Layer 2 of a small transformer language model trained on English Wikipedia (9 layers, counted from 0, width 64).
A neuron's activation on a vector x is SiLU(gate . x) times (in . x), where the dot is the dot product.
The model reads these tokens: "ation" " and" " tr" "ad" "ition" "," " also" " play" "ed" " a" " cent" "ral" " ro" "le" " in" " other" " pro" "du" "ct" "ions" " s" "uch" " as" " The" " B" "urn" "ed" " J" "ew" " (" "19" "20"

The vector x that enters this layer's MLP at each token. A number n stands for (n - 500) times 0.0012.
0 "ation": 430 399 504 265 404 501 315 199 482 507 315 644 359 477 633 588 672 444 502 424 534 399 473 610 480 486 399 543 373 465 325 365 406 724 604 747 322 459 558 382 571 537 354 348 652 561 363 682 649 691 548 498 532 689 408 612 554 651 484 396 619 425 631 507
1 " and": 387 439 508 520 446 285 198 694 486 596 503 690 465 455 698 452 378 572 711 506 301 446 700 561 430 504 362 472 376 276 458 483 664 528 473 679 702 215 604 314 384 580 536 512 658 483 363 426 532 613 550 520 600 480 494 628 562 541 503 482 350 401 579 414
2 " tr": 590 511 683 796 690 315 571 689 520 563 558 505 487 418 556 515 556 511 615 502 521 573 582 547 521 457 495 364 519 173 318 635 383 485 705 675 507 429 566 403 343 411 346 304 666 560 610 598 520 527 665 359 617 250 496 813 362 554 495 499 520 506 421 363
3 "ad": 536 446 316 589 302 445 77 256 425 569 641 546 499 465 505 643 560 856 566 442 459 543 510 460 573 441 570 444 554 571 466 458 455 546 462 579 335 469 510 442 252 405 456 392 559 510 504 644 635 553 437 512 481 492 203 489 667 452 529 521 386 358 328 414
4 "ition": 272 353 450 324 473 423 226 315 545 399 526 722 270 439 377 610 561 644 466 413 502 423 451 564 516 512 630 370 192 442 624 301 480 587 557 671 543 593 577 463 599 526 397 471 652 556 369 417 648 378 606 374 505 509 305 501 580 615 418 335 668 420 433 528
5 ",": 471 545 440 609 379 361 196 684 386 496 389 468 327 433 690 370 380 505 709 475 355 374 500 450 556 677 501 442 534 305 424 464 598 553 390 698 627 379 377 199 304 430 440 363 516 488 349 452 603 694 498 540 628 541 512 560 572 524 513 423 311 316 476 515
6 " also": 412 633 382 591 480 309 305 460 561 394 615 650 481 593 572 431 385 514 302 431 448 392 567 663 393 405 697 465 355 397 394 473 576 492 443 705 570 571 734 607 454 640 321 553 835 451 368 489 425 498 453 512 654 336 582 646 486 498 529 393 538 280 577 298
7 " play": 478 569 490 633 421 526 454 333 528 471 596 398 558 558 498 325 545 664 521 586 476 459 655 396 599 263 537 298 423 223 528 523 457 484 525 832 572 396 552 395 370 470 428 655 700 410 379 691 586 535 661 593 581 284 248 667 616 475 460 292 652 508 375 360
8 "ed": 466 332 530 392 530 433 169 350 538 592 415 455 420 357 411 468 547 533 529 541 502 519 453 701 633 362 564 266 317 531 656 446 195 480 446 552 582 352 469 390 338 576 452 593 697 458 330 482 499 649 364 482 698 574 715 602 596 306 526 522 442 465 323 616
9 " a": 422 624 536 661 519 592 268 665 595 665 579 330 750 364 667 565 567 614 408 597 372 361 490 400 425 423 624 490 407 292 500 455 296 445 450 618 607 241 519 496 584 448 375 676 566 486 619 579 571 586 688 561 622 617 435 605 638 657 695 500 252 419 503 405
10 " cent": 536 644 470 395 635 478 542 250 457 531 603 558 454 690 553 627 532 413 682 398 403 483 574 621 629 244 466 535 595 345 687 381 313 475 518 736 634 385 461 357 436 575 544 402 593 481 585 552 510 583 530 445 538 227 363 795 460 498 431 309 429 285 473 258
11 "ral": 407 589 601 613 118 323 370 381 465 541 514 535 298 391 339 799 616 409 331 526 382 539 487 581 353 446 486 452 419 452 357 384 289 527 409 629 617 392 653 436 402 535 580 412 662 616 604 759 556 447 794 634 417 520 515 415 565 507 680 458 493 545 530 491
12 " ro": 497 512 630 660 679 561 512 625 621 397 476 459 643 595 672 680 446 447 643 466 509 469 631 642 627 283 579 349 492 267 327 441 293 420 456 563 472 459 505 406 483 551 542 665 599 566 577 670 490 569 791 570 488 404 480 970 485 442 663 285 570 606 532 370
13 "le": 438 768 482 521 444 598 370 311 541 561 716 583 559 484 557 510 502 256 492 537 352 401 688 577 308 567 429 387 438 345 467 258 208 513 657 493 377 438 435 377 227 419 412 413 726 490 509 480 575 557 655 398 511 713 596 544 546 507 319 362 569 324 486 529
14 " in": 426 466 476 601 563 575 361 657 436 449 430 407 575 516 609 551 643 554 594 371 284 532 589 484 553 317 434 394 463 195 441 498 629 725 396 690 555 246 484 358 404 517 365 506 605 410 375 478 655 455 685 744 528 315 448 574 301 460 554 703 308 470 532 433
15 " other": 418 494 637 560 318 293 431 585 516 449 505 668 333 460 700 530 642 565 506 660 402 448 595 398 476 513 447 410 468 322 266 407 426 514 675 603 559 324 807 590 451 440 338 462 566 575 451 721 674 591 717 589 657 411 483 743 495 486 684 370 611 413 465 331
16 " pro": 513 633 594 580 434 693 523 548 532 487 486 501 434 504 612 526 459 610 615 453 355 414 280 486 757 380 518 446 566 259 402 332 167 506 719 669 629 482 307 240 450 769 483 631 611 431 630 562 609 498 632 499 452 478 573 704 430 516 571 466 396 569 611 511
17 "du": 199 591 514 665 561 549 532 571 388 380 546 653 613 560 379 701 470 588 538 750 459 523 443 503 416 662 586 271 504 301 289 396 394 574 471 485 465 579 532 567 571 368 384 537 535 685 538 628 654 552 723 624 372 580 460 504 585 550 182 471 538 301 492 391
18 "ct": 521 530 456 234 364 353 297 574 362 294 382 600 529 579 496 487 712 618 517 468 457 452 603 450 352 423 469 552 441 399 490 358 356 585 388 712 433 419 407 556 389 366 527 354 692 553 554 601 746 875 485 453 466 265 431 558 424 466 380 449 557 503 391 500
19 "ions": 314 366 437 344 463 366 336 391 457 402 452 525 329 397 527 465 556 508 620 447 567 357 502 604 463 421 669 422 425 376 273 275 422 507 486 736 412 500 635 413 520 590 195 485 642 656 272 565 525 701 588 691 465 574 579 532 520 602 488 411 555 399 616 409
20 " s": 408 473 359 747 564 543 415 544 480 488 453 445 639 404 511 380 537 423 553 408 459 403 516 632 429 409 687 436 641 343 442 643 276 570 609 955 354 282 612 518 550 538 331 514 522 534 737 548 571 543 479 685 526 350 572 741 558 520 560 490 418 379 341 435
21 "uch": 268 615 467 771 505 284 586 408 552 423 540 676 288 645 466 427 485 518 393 489 425 482 313 337 594 304 241 571 438 500 514 426 356 508 384 453 465 560 390 344 372 454 347 473 687 523 595 384 677 634 667 577 762 573 493 586 444 447 380 338 323 283 401 456
22 " as": 357 612 601 706 607 548 308 543 547 613 431 512 497 546 793 442 444 628 536 564 334 410 415 754 445 377 683 403 606 286 251 592 536 509 488 571 715 396 510 619 332 627 428 492 698 413 469 421 487 542 374 644 548 713 550 686 491 509 479 532 436 449 469 626
23 " The": 605 586 582 740 496 430 318 469 539 467 668 533 547 401 724 640 551 658 633 653 351 349 298 379 468 252 433 572 565 277 606 467 249 493 417 714 549 323 478 535 527 415 511 568 480 674 516 583 574 609 791 530 501 504 440 690 732 404 480 546 507 384 477 336
24 " B": 446 566 509 690 543 145 172 478 496 558 605 457 562 537 594 750 431 517 435 479 608 350 437 508 741 478 510 499 650 319 669 500 365 685 660 690 559 428 594 512 505 447 428 592 518 824 620 586 524 637 539 522 522 484 468 517 546 625 501 395 515 514 483 520
25 "urn": 216 637 561 451 442 605 557 417 322 593 486 620 490 546 403 595 548 504 572 568 545 474 712 571 443 304 567 443 410 614 481 654 208 479 496 664 534 472 694 500 390 459 401 629 575 595 680 589 586 590 754 651 865 519 380 521 524 557 391 361 776 515 442 511
26 "ed": 429 313 590 462 665 490 183 312 550 572 366 547 508 311 390 427 517 532 676 529 512 572 567 791 734 365 512 386 404 551 538 509 124 543 503 517 495 464 660 445 367 545 485 528 654 536 285 487 474 695 493 489 577 574 747 634 496 412 615 491 443 399 446 652
27 " J": 439 582 459 761 568 286 449 546 372 473 518 381 418 438 511 476 738 689 528 487 552 363 687 374 641 431 476 200 666 332 704 648 495 535 459 775 617 467 665 550 512 520 306 497 634 739 485 624 509 498 533 482 447 464 553 768 524 433 419 574 533 596 510 617
28 "ew": 549 388 596 650 306 472 425 518 541 368 506 678 533 361 434 462 403 569 398 411 469 538 585 491 638 615 479 484 430 443 473 372 178 434 173 633 797 407 403 383 428 531 542 620 569 655 622 486 617 339 771 570 713 430 433 406 633 439 555 343 410 744 347 529
29 " (": 398 486 609 629 426 474 189 665 388 387 597 525 513 364 695 545 423 468 455 630 622 381 544 336 620 438 497 551 552 316 530 455 541 666 506 719 430 419 410 264 324 703 440 653 458 442 497 573 542 505 476 636 539 294 494 646 480 521 539 516 456 234 350 481
30 "19": 468 593 481 665 476 597 265 686 360 527 379 450 368 352 480 616 640 528 341 553 241 341 759 427 629 642 611 591 467 463 564 608 347 412 647 580 520 520 498 675 229 577 437 506 587 522 397 668 611 434 782 437 510 435 474 673 490 486 327 364 488 313 471 456
31 "20": 399 573 568 476 413 541 314 492 389 349 383 450 425 333 373 596 684 539 306 486 396 301 698 367 515 527 658 564 497 465 603 519 294 354 656 606 689 481 531 817 296 607 500 572 610 482 351 557 633 609 613 557 515 321 437 645 478 432 283 390 489 444 522 587

Each question shows the input weights of one neuron of the MLP. A number n stands for (n - 500) times 0.0029.

n108 gate: 482 528 399 436 536 310 475 619 408 357 509 640 537 284 609 662 327 295 629 434 514 840 605 444 479 572 331 313 663 456 442 501 373 412 607 416 560 682 556 602 486 496 458 464 523 450 425 533 406 534 421 666 410 486 384 510 467 482 596 459 483 379 494 447
n108 in: 564 571 626 385 426 358 712 485 559 473 320 368 462 347 547 468 525 585 460 620 618 562 438 492 458 532 525 309 480 511 567 528 605 563 467 624 356 527 268 450 318 378 536 466 497 522 466 406 393 594 379 379 643 606 363 669 568 540 271 476 690 395 484 488
It fires most on token 9 " a"

n161 gate: 683 496 670 286 646 569 495 439 504 406 649 589 610 498 443 659 544 469 549 461 511 480 364 461 514 707 590 592 550 398 445 369 400 460 439 396 613 599 479 436 711 510 548 539 403 451 369 625 622 657 509 748 516 448 425 371 589 469 434 523 237 516 588 576
n161 in: 387 552 367 655 518 391 615 515 515 536 457 481 575 527 485 326 442 652 486 518 500 377 497 538 445 326 481 339 301 747 678 565 650 604 467 689 455 435 424 518 423 481 237 451 626 430 545 510 477 517 385 385 530 581 655 528 606 495 659 583 677 521 508 471
On which token does it fire most, and how strongly? 30 "19", at about 0.065

n129 gate: 507 505 481 493 480 517 514 481 499 501 487 502 494 508 521 507 485 445 494 510 506 506 489 535 498 511 500 515 507 471 511 508 488 509 516 512 499 500 451 502 517 507 508 516 490 506 493 499 516 498 499 497 499 498 485 513 493 507 514 523 500 511 527 484
n129 in: 509 468 503 480 484 502 510 496 501 501 500 505 512 483 497 507 485 476 477 477 494 496 491 508 518 476 519 505 495 495 503 530 500 502 511 498 504 481 457 474 502 486 518 521 487 510 514 511 520 468 501 498 510 498 487 518 490 478 503 519 487 494 514 503
Its three highest activations, in order, are on tokens 16 " pro", 27 " J", 15 " other"

n43 gate: 544 451 383 582 459 540 501 484 561 311 372 508 435 356 539 399 470 466 454 386 671 631 598 581 336 424 628 346 529 504 521 363 395 495 545 645 428 434 727 594 488 590 462 377 430 513 323 580 449 480 442 618 394 536 501 586 478 416 596 586 513 503 570 553
n43 in: 558 443 451 608 427 441 601 490 494 375 358 464 471 450 501 337 474 518 469 355 643 609 489 660 351 431 654 560 526 489 385 465 545 451 555 685 370 443 721 581 423 623 485 550 544 537 416 556 463 435 427 501 391 565 539 565 522 338 624 568 678 518 618 435
Its three highest activations, in order, are on tokens 19 "ions", 20 " s", 6 " also"

n63 gate: 678 424 491 485 435 624 353 544 431 444 516 542 525 509 656 609 690 297 431 421 510 624 648 305 606 705 484 272 546 466 654 539 560 400 712 397 577 493 339 571 515 341 507 667 402 422 557 494 582 405 695 759 569 387 458 704 465 435 471 342 751 446 402 579
n63 in: 377 548 374 586 424 578 404 446 501 616 377 454 156 422 448 397 603 547 355 617 433 493 709 478 515 495 498 734 399 543 460 313 457 403 539 493 550 296 565 635 370 441 442 426 449 456 744 451 404 403 501 359 399 388 419 462 273 734 517 387 608 466 494 513
Its three highest activations, in order, are on tokens 30 "19", 31 "20", 15 " other"

n46 gate: 484 540 385 506 427 555 595 549 388 389 722 474 456 670 569 327 574 454 530 429 623 383 759 434 501 483 440 495 553 319 543 341 363 706 666 451 432 547 462 463 431 620 513 590 543 361 455 430 372 386 500 608 657 632 368 557 630 482 582 590 513 588 646 764
n46 in: 426 447 663 414 534 434 540 442 736 555 309 398 693 432 446 534 473 410 553 549 406 406 405 633 496 512 590 538 616 639 334 645 553 389 301 468 578 440 624 576 560 402 416 499 346 615 375 399 533 539 587 402 341 375 731 499 477 626 385 501 466 491 412 386
It fires most on token 3 "ad"

n176 gate: 445 565 719 566 380 658 497 533 397 554 543 547 453 395 438 495 619 487 450 513 568 355 491 709 569 516 358 390 318 479 428 562 390 408 522 629 352 496 589 387 565 401 618 453 462 389 430 413 401 501 486 417 578 410 337 626 574 510 541 509 424 756 357 301
n176 in: 349 411 520 634 609 392 485 416 332 585 508 605 304 229 509 357 659 479 574 744 680 514 459 447 557 426 538 451 404 492 577 593 437 447 438 431 548 429 469 406 371 634 450 302 433 468 319 498 494 471 455 462 431 535 511 550 445 476 664 521 602 714 374 556
Its three highest activations, in order, are on tokens 2 " tr", 8 "ed", 26 "ed"

n105 gate: 655 709 722 578 480 444 581 485 673 589 327 550 454 570 502 389 493 363 473 494 463 341 437 651 566 373 391 471 414 439 420 649 498 342 470 660 528 454 445 518 503 456 291 483 423 565 493 415 403 426 403 359 308 726 440 678 597 343 477 554 490 451 357 405
n105 in: 515 479 591 379 466 504 432 608 537 587 455 515 439 456 734 402 398 539 733 477 525 786 628 399 507 476 388 419 486 567 660 439 519 405 499 579 548 619 422 517 554 473 518 593 773 349 390 661 343 457 600 551 487 363 575 525 441 457 379 567 631 350 445 537
On which token does it fire most, and how strongly? 2 " tr", at about 0.088

n54 gate: 542 596 606 448 520 400 582 563 448 403 599 552 760 490 485 529 504 548 509 479 684 507 483 412 544 445 320 461 505 565 346 372 207 471 621 624 664 388 445 314 631 518 603 450 444 503 289 638 466 405 573 598 269 577 627 432 614 458 471 501 519 582 400 326
n54 in: 521 568 707 604 506 450 670 479 487 561 511 695 459 585 615 694 505 359 432 401 643 568 430 517 457 639 407 674 615 384 312 503 308 646 586 658 410 547 365 329 454 508 600 603 577 352 603 442 522 488 573 487 449 620 610 467 476 381 507 366 545 605 425 452
It fires most on token 16 " pro"

n125 gate: 467 569 478 588 354 409 373 709 543 648 610 474 567 709 669 673 508 629 378 412 484 196 623 441 410 404 478 534 520 634 574 568 589 173 671 309 470 509 423 585 526 447 396 274 627 403 510 256 621 386 575 556 433 484 480 281 543 482 678 433 515 477 243 632
n125 in: 382 621 519 574 571 469 531 491 454 563 364 522 583 547 533 568 470 650 629 502 391 628 242 522 692 406 664 348 538 392 626 411 455 494 496 521 487 729 387 360 545 411 488 516 550 234 465 610 406 408 748 602 606 609 392 411 534 411 618 412 413 398 683 760
It fires most on token 9 " a"

n40 gate: 630 482 618 476 481 729 755 542 474 299 589 650 497 517 372 535 789 569 461 598 515 291 552 515 424 669 645 381 577 519 457 653 387 465 512 446 593 482 460 513 479 604 450 344 591 517 445 600 614 391 449 524 512 608 580 465 416 574 463 640 476 770 461 602
n40 in: 459 374 544 488 523 738 501 419 494 471 533 613 397 613 441 491 552 661 399 573 442 515 500 650 362 580 543 563 601 435 508 565 364 423 605 416 548 335 465 576 535 786 366 466 557 693 521 547 568 186 513 541 557 576 520 576 398 420 611 496 550 835 406 423
It fires most on token 5 ","

n156 gate: 559 424 407 416 470 382 669 414 375 410 334 655 423 582 618 369 587 485 609 547 602 562 365 660 421 625 610 450 538 451 518 450 596 506 638 434 698 617 517 542 538 423 381 714 493 564 420 670 358 632 574 771 642 690 375 472 564 571 479 402 531 468 554 387
n156 in: 413 467 441 383 619 464 675 520 194 437 498 511 512 603 489 478 626 543 496 659 561 550 383 430 262 536 571 601 354 567 505 371 688 630 698 532 566 560 516 497 338 493 331 435 674 546 357 429 312 540 574 480 487 584 463 575 324 576 486 451 566 522 607 451
On which token does it fire most, and how strongly? 19 "ions", at about 0.39

n83 gate: 336 666 402 598 384 456 394 575 441 495 712 603 292 583 473 527 537 533 294 588 699 448 222 442 516 478 306 571 370 666 586 562 571 683 532 488 332 424 457 615 420 599 527 485 534 517 467 267 427 429 292 445 674 421 604 483 500 655 484 382 456 412 464 535
n83 in: 331 495 456 505 508 467 390 588 573 577 514 560 290 560 787 560 498 533 508 553 883 356 700 435 402 474 394 453 440 580 486 430 489 423 498 465 369 473 489 477 458 554 675 653 574 478 435 472 451 535 553 557 342 358 465 576 489 473 446 306 786 443 538 408
Its three highest activations, in order, are on tokens 29 " (", 6 " also", 4 "ition"

n158 gate: 267 714 444 440 524 443 705 499 386 507 534 309 259 692 471 554 368 381 434 625 613 491 248 602 485 407 492 450 484 590 594 546 322 374 601 624 491 464 474 506 494 205 360 548 588 198 411 612 497 539 545 547 511 465 359 488 311 602 364 640 485 471 414 509
n158 in: 325 565 568 444 514 478 588 551 436 299 678 350 334 570 444 355 578 404 331 558 471 632 439 476 650 542 479 647 675 434 549 441 386 364 459 667 349 455 769 513 342 372 440 630 717 422 706 381 510 621 388 595 283 624 278 408 384 507 603 475 627 516 580 535
It fires most on token 21 "uch"

n100 gate: 540 512 707 553 535 449 540 621 737 479 524 239 760 474 378 411 430 402 320 602 506 302 502 575 363 399 610 444 498 327 454 600 742 480 461 285 310 521 392 502 356 444 387 392 609 330 451 369 481 597 465 639 548 530 487 547 395 641 560 435 480 369 491 488
n100 in: 347 391 555 440 301 442 373 591 416 421 501 475 712 526 538 286 318 548 450 407 515 557 413 426 521 517 480 471 457 547 448 357 698 372 404 498 630 542 573 554 368 389 490 557 508 396 526 421 674 687 685 640 522 456 286 528 316 600 628 303 680 298 591 560
It fires most on token 6 " also"

n180 gate: 481 457 537 637 590 494 517 761 591 560 405 458 574 490 352 490 606 504 401 562 509 378 480 497 603 496 432 462 259 354 641 555 411 337 438 527 452 498 544 392 599 500 438 527 436 638 646 536 606 464 748 638 628 343 438 468 490 412 703 265 553 591 701 646
n180 in: 546 678 461 439 618 494 631 577 484 422 352 446 668 488 630 335 511 465 484 449 395 433 597 567 435 518 406 344 363 545 443 443 392 238 474 337 488 478 483 415 538 334 389 645 283 603 263 553 585 520 505 641 417 505 458 529 510 207 527 504 389 447 570 280
It fires most on token 12 " ro"

n175 gate: 486 540 424 507 579 533 567 226 585 427 466 449 509 469 345 465 486 526 386 544 353 354 647 487 556 417 422 540 432 482 440 667 502 723 317 506 463 543 546 543 576 519 317 500 330 538 592 554 208 531 409 541 448 733 431 466 528 670 372 586 368 477 527 414
n175 in: 459 386 468 501 586 304 455 458 506 228 486 455 665 591 322 320 567 687 598 430 512 619 500 624 719 525 510 458 440 483 665 632 575 311 605 560 479 457 489 679 639 533 393 470 540 529 437 566 430 518 651 626 442 701 380 483 456 635 634 631 508 579 724 607
It fires most on token 29 " ("

n119 gate: 475 596 441 251 607 468 594 435 424 333 472 675 444 354 604 319 428 649 647 425 500 500 498 678 498 566 228 628 610 461 445 426 458 509 352 537 290 444 421 455 397 556 537 735 480 497 464 475 450 553 464 388 374 305 437 396 370 498 339 575 565 525 678 449
n119 in: 301 683 400 479 356 507 532 441 414 522 581 250 428 450 579 453 636 479 393 641 508 529 304 476 309 569 489 434 565 589 556 480 423 522 221 372 529 389 528 295 300 424 667 455 553 432 749 466 574 484 656 611 574 462 496 559 439 621 610 309 573 338 313 557
It fires most on token 18 "ct"

n33 gate: 611 318 680 546 650 529 387 413 273 572 538 528 468 521 601 359 436 262 455 394 384 576 462 377 600 615 422 703 435 505 432 425 293 186 631 664 656 651 502 296 519 395 545 588 410 612 570 468 484 366 476 401 554 586 705 469 310 533 852 498 336 449 435 609
n33 in: 531 467 785 323 599 324 309 655 598 547 385 660 444 377 771 438 475 412 460 487 557 393 445 307 627 606 301 535 519 560 374 581 325 324 603 666 622 589 490 578 512 395 562 437 459 375 640 276 686 317 491 407 542 589 512 625 507 521 510 497 602 588 502 596
It fires most on token 28 "ew"

n166 gate: 408 423 554 556 753 375 567 582 617 475 507 730 652 422 549 525 504 340 583 503 661 625 502 511 629 376 473 640 542 610 412 352 388 336 569 429 575 503 424 518 496 361 426 585 491 568 467 497 558 404 642 596 429 545 386 672 354 371 504 651 385 601 536 338
n166 in: 643 491 469 525 586 567 628 641 428 394 430 564 595 646 585 583 548 284 592 431 664 641 701 515 618 299 626 557 381 564 342 465 451 561 441 503 662 538 428 311 541 428 509 549 515 596 418 602 398 462 587 664 539 728 453 542 536 379 498 568 358 577 491 493
It fires most on token 12 " ro"

n137 gate: 494 629 281 572 315 513 418 570 454 425 519 347 517 442 302 487 439 358 555 575 566 502 569 409 446 336 435 591 467 280 470 530 653 407 566 574 431 662 595 534 606 175 555 581 711 519 471 371 482 410 552 520 239 525 309 442 710 645 583 613 527 741 728 587
n137 in: 692 693 365 522 365 538 401 566 464 419 512 491 510 570 310 498 499 389 499 526 488 508 611 476 520 264 466 658 566 406 394 454 504 438 444 491 439 614 653 613 616 303 419 534 564 559 467 363 489 416 522 510 384 519 235 551 742 581 470 637 435 642 479 635
It fires most on token 8 "ed"

n58 gate: 445 386 530 312 528 632 531 361 806 535 390 680 580 636 433 475 464 395 338 694 614 538 444 685 404 518 420 635 404 460 523 670 494 690 353 581 518 608 496 705 677 573 424 420 572 632 509 541 333 452 583 543 617 394 522 600 640 512 504 633 579 531 540 597
n58 in: 499 444 557 418 451 398 500 500 400 536 521 405 379 496 636 735 443 700 573 221 503 481 527 275 452 500 823 501 502 484 598 501 487 405 511 481 394 318 457 409 294 482 671 578 385 414 599 400 408 484 557 612 394 747 481 463 491 496 673 359 426 450 396 639
On which token does it fire most, and how strongly? 2 " tr", at about 0.065

n147 gate: 300 549 456 464 323 527 313 304 577 470 750 418 426 587 504 507 557 440 489 577 791 521 425 336 446 679 386 529 507 449 483 462 462 428 466 413 448 597 632 588 521 526 259 368 503 404 481 627 498 317 640 467 604 410 507 547 115 540 609 552 477 490 595 483
n147 in: 412 648 445 528 378 630 440 538 602 593 154 483 410 538 461 572 257 160 438 664 390 472 627 578 540 628 330 418 527 439 464 474 412 246 585 523 510 635 432 358 695 475 392 520 482 555 561 417 488 422 694 502 495 444 520 477 565 382 494 500 568 552 509 454
It fires most on token 11 "ral"

n124 gate: 467 611 385 423 510 463 508 422 517 600 682 498 554 430 317 446 497 550 672 512 467 581 483 581 300 439 555 578 415 372 543 571 413 724 315 473 564 269 446 502 579 750 537 558 548 524 584 458 463 613 537 568 449 595 546 117 685 399 690 413 451 621 383 679
n124 in: 480 466 516 416 380 550 465 686 428 691 641 396 472 394 380 387 440 517 502 451 537 644 465 447 390 516 596 609 348 438 559 368 538 611 392 658 589 311 496 460 598 617 627 524 605 518 418 619 583 634 486 546 475 846 571 144 643 391 557 417 445 510 357 731
It fires most on token 11 "ral"

n68 gate: 403 666 564 748 490 551 479 581 437 561 471 530 414 454 486 461 595 501 422 584 462 670 464 476 350 422 317 439 600 718 463 797 558 466 714 514 575 412 565 396 418 428 489 277 523 456 697 456 421 466 611 530 675 603 524 707 415 667 426 460 599 512 506 693
n68 in: 457 718 487 327 693 451 527 540 415 673 608 686 372 603 519 562 617 421 573 332 416 474 439 426 423 557 622 378 674 623 616 649 560 583 602 419 518 478 600 397 485 537 579 598 468 484 485 461 549 720 388 656 633 634 414 457 676 523 364 349 612 600 512 444
On which token does it fire most, and how strongly? 25 "urn", at about 0.58

n171 gate: 610 409 501 514 533 513 548 333 259 491 555 572 465 237 463 521 629 473 471 454 435 624 356 257 332 362 529 468 574 506 414 401 447 615 517 656 637 498 527 380 488 636 704 538 496 444 376 584 401 625 398 426 487 379 332 721 471 201 409 379 582 688 509 529
n171 in: 635 485 525 407 367 368 658 552 379 253 472 754 544 425 608 459 504 606 582 493 407 345 556 451 586 389 362 445 438 374 349 490 413 608 553 723 452 541 586 605 448 432 583 428 629 335 653 473 378 445 298 308 377 346 299 433 595 408 514 628 584 332 590 491
It fires most on token 18 "ct"

n86 gate: 514 442 443 595 410 746 548 539 718 613 362 623 515 676 547 363 761 536 472 491 440 353 498 581 500 426 551 574 598 622 562 285 512 422 564 535 572 357 256 435 578 338 455 363 510 434 558 458 514 411 363 560 484 292 520 487 494 559 436 628 430 401 514 550
n86 in: 480 479 524 604 390 331 576 481 403 525 528 346 498 403 620 563 416 452 476 415 660 511 392 419 325 592 598 279 372 434 657 667 383 528 333 548 566 671 435 458 487 600 582 422 528 512 390 521 625 510 654 444 517 491 441 597 354 320 416 379 623 518 469 646
It fires most on token 18 "ct"

n186 gate: 513 492 550 349 598 455 419 629 567 691 542 448 537 462 520 458 585 622 559 533 329 401 609 287 641 167 638 414 557 694 481 644 421 740 502 319 561 447 523 521 603 251 774 442 609 488 490 696 362 416 440 505 413 516 602 562 584 405 571 425 630 565 459 280
n186 in: 580 458 576 579 632 585 450 485 442 150 358 758 580 426 449 265 475 449 381 343 546 503 403 557 620 456 500 677 571 318 458 484 530 496 531 343 389 461 552 548 542 618 324 294 514 555 404 365 402 477 579 529 523 558 623 388 502 626 547 619 408 641 496 696
It fires most on token 26 "ed"

n69 gate: 626 431 362 409 448 488 474 575 424 394 490 628 710 514 667 579 634 663 589 368 669 553 504 560 687 640 528 441 424 536 536 498 478 558 554 307 656 480 660 595 488 307 536 694 552 504 478 375 335 540 326 639 497 227 512 323 452 552 538 596 398 522 287 409
n69 in: 623 403 350 391 572 641 667 418 294 300 582 560 611 477 637 652 520 552 584 348 578 598 499 505 466 459 523 397 453 478 759 412 546 380 734 498 596 427 625 523 326 350 493 867 602 547 413 394 376 570 289 469 470 324 540 410 535 619 528 521 347 528 417 434
It fires most on token 11 "ral"

n4 gate: 656 525 471 418 431 477 447 468 572 396 503 486 612 633 364 605 508 316 393 340 433 607 576 494 545 495 555 450 381 533 609 437 571 416 400 624 594 653 459 301 719 537 674 551 444 594 287 674 348 497 436 498 659 592 613 680 467 460 529 531 304 485 479 532
n4 in: 254 548 392 514 649 532 588 554 412 424 402 503 545 480 520 402 490 422 409 530 409 450 415 330 577 511 579 465 670 482 468 400 352 551 465 508 379 592 606 528 683 444 471 720 449 483 463 552 599 623 513 553 429 636 485 436 356 301 538 775 599 383 416 325
On which token does it fire most, and how strongly? 2 " tr", at about 0.079

n44 gate: 452 358 519 512 743 394 133 554 728 550 472 488 566 435 514 485 475 351 644 261 646 704 488 479 274 525 550 570 543 590 477 450 610 374 715 467 817 491 528 568 496 476 456 486 495 596 535 372 457 622 434 656 386 505 526 429 649 580 606 451 535 575 512 531
n44 in: 382 236 344 669 513 392 329 589 528 497 531 496 644 308 740 342 487 401 502 249 559 543 588 578 367 675 478 549 479 494 501 506 465 426 457 720 420 679 365 551 509 431 556 501 609 430 521 583 493 297 509 318 491 722 562 282 372 297 505 526 501 501 729 607
It fires most on token 10 " cent"

n9 gate: 590 592 617 593 468 408 539 513 465 396 409 481 390 515 409 449 629 638 442 571 540 452 662 805 486 320 397 614 462 545 500 421 464 676 561 418 484 418 581 524 635 620 737 496 550 527 551 394 344 301 394 391 513 336 580 460 653 510 356 613 571 406 484 494
n9 in: 577 542 549 526 628 554 364 352 633 601 635 333 480 376 429 492 642 279 467 538 714 501 465 451 629 503 369 459 503 544 417 629 475 388 309 534 559 475 439 412 533 353 570 411 481 592 568 419 684 515 451 315 550 334 422 499 521 349 365 536 438 599 500 310
It fires most on token 19 "ions"

n131 gate: 565 459 562 447 495 450 821 412 420 589 523 563 435 516 353 690 530 458 435 514 490 592 614 367 325 448 714 561 442 683 535 318 598 386 470 630 596 333 345 358 512 667 559 717 543 427 424 498 389 543 400 536 557 641 386 469 539 443 507 576 494 492 374 637
n131 in: 526 386 484 577 481 523 811 429 418 483 318 541 500 471 416 544 415 479 550 530 514 614 613 422 325 357 580 396 499 574 567 471 565 309 463 676 650 298 432 393 411 567 483 641 619 459 341 550 509 453 488 408 574 525 426 462 472 443 365 598 550 397 396 683
On which two tokens does it fire most, strongest first? 24 " B", 25 "urn"

n73 gate: 435 377 685 676 302 394 456 591 519 391 641 309 364 514 646 374 632 385 629 496 406 450 496 545 473 508 541 543 664 349 387 561 361 457 525 441 519 412 293 666 391 536 582 577 443 336 441 453 592 396 310 640 313 545 506 600 596 401 525 499 812 586 484 532
n73 in: 648 550 574 606 472 639 554 640 532 439 464 532 717 663 505 278 462 562 474 456 417 508 560 419 367 451 426 502 560 690 477 422 421 466 516 692 842 513 528 662 266 535 569 429 650 402 456 570 380 535 403 483 551 482 671 590 657 413 514 840 661 496 458 488
On which token does it fire most, and how strongly? 22 " as", at about 0.42

n28 gate: 570 512 744 435 439 406 461 466 515 406 597 514 632 577 564 514 631 508 391 538 558 548 615 291 535 590 374 648 564 534 697 379 467 577 223 624 432 605 820 651 477 335 548 458 706 477 292 419 439 724 550 661 417 747 535 446 510 424 655 431 417 519 176 614
n28 in: 481 404 497 491 529 649 667 773 466 504 447 612 529 429 447 321 445 650 583 529 315 363 595 613 704 575 752 495 534 513 408 621 283 498 273 476 473 592 414 502 447 521 704 741 602 392 679 741 468 564 357 512 403 616 494 456 494 501 777 568 512 405 590 584
On which token does it fire most, and how strongly? 26 "ed", at about 0.16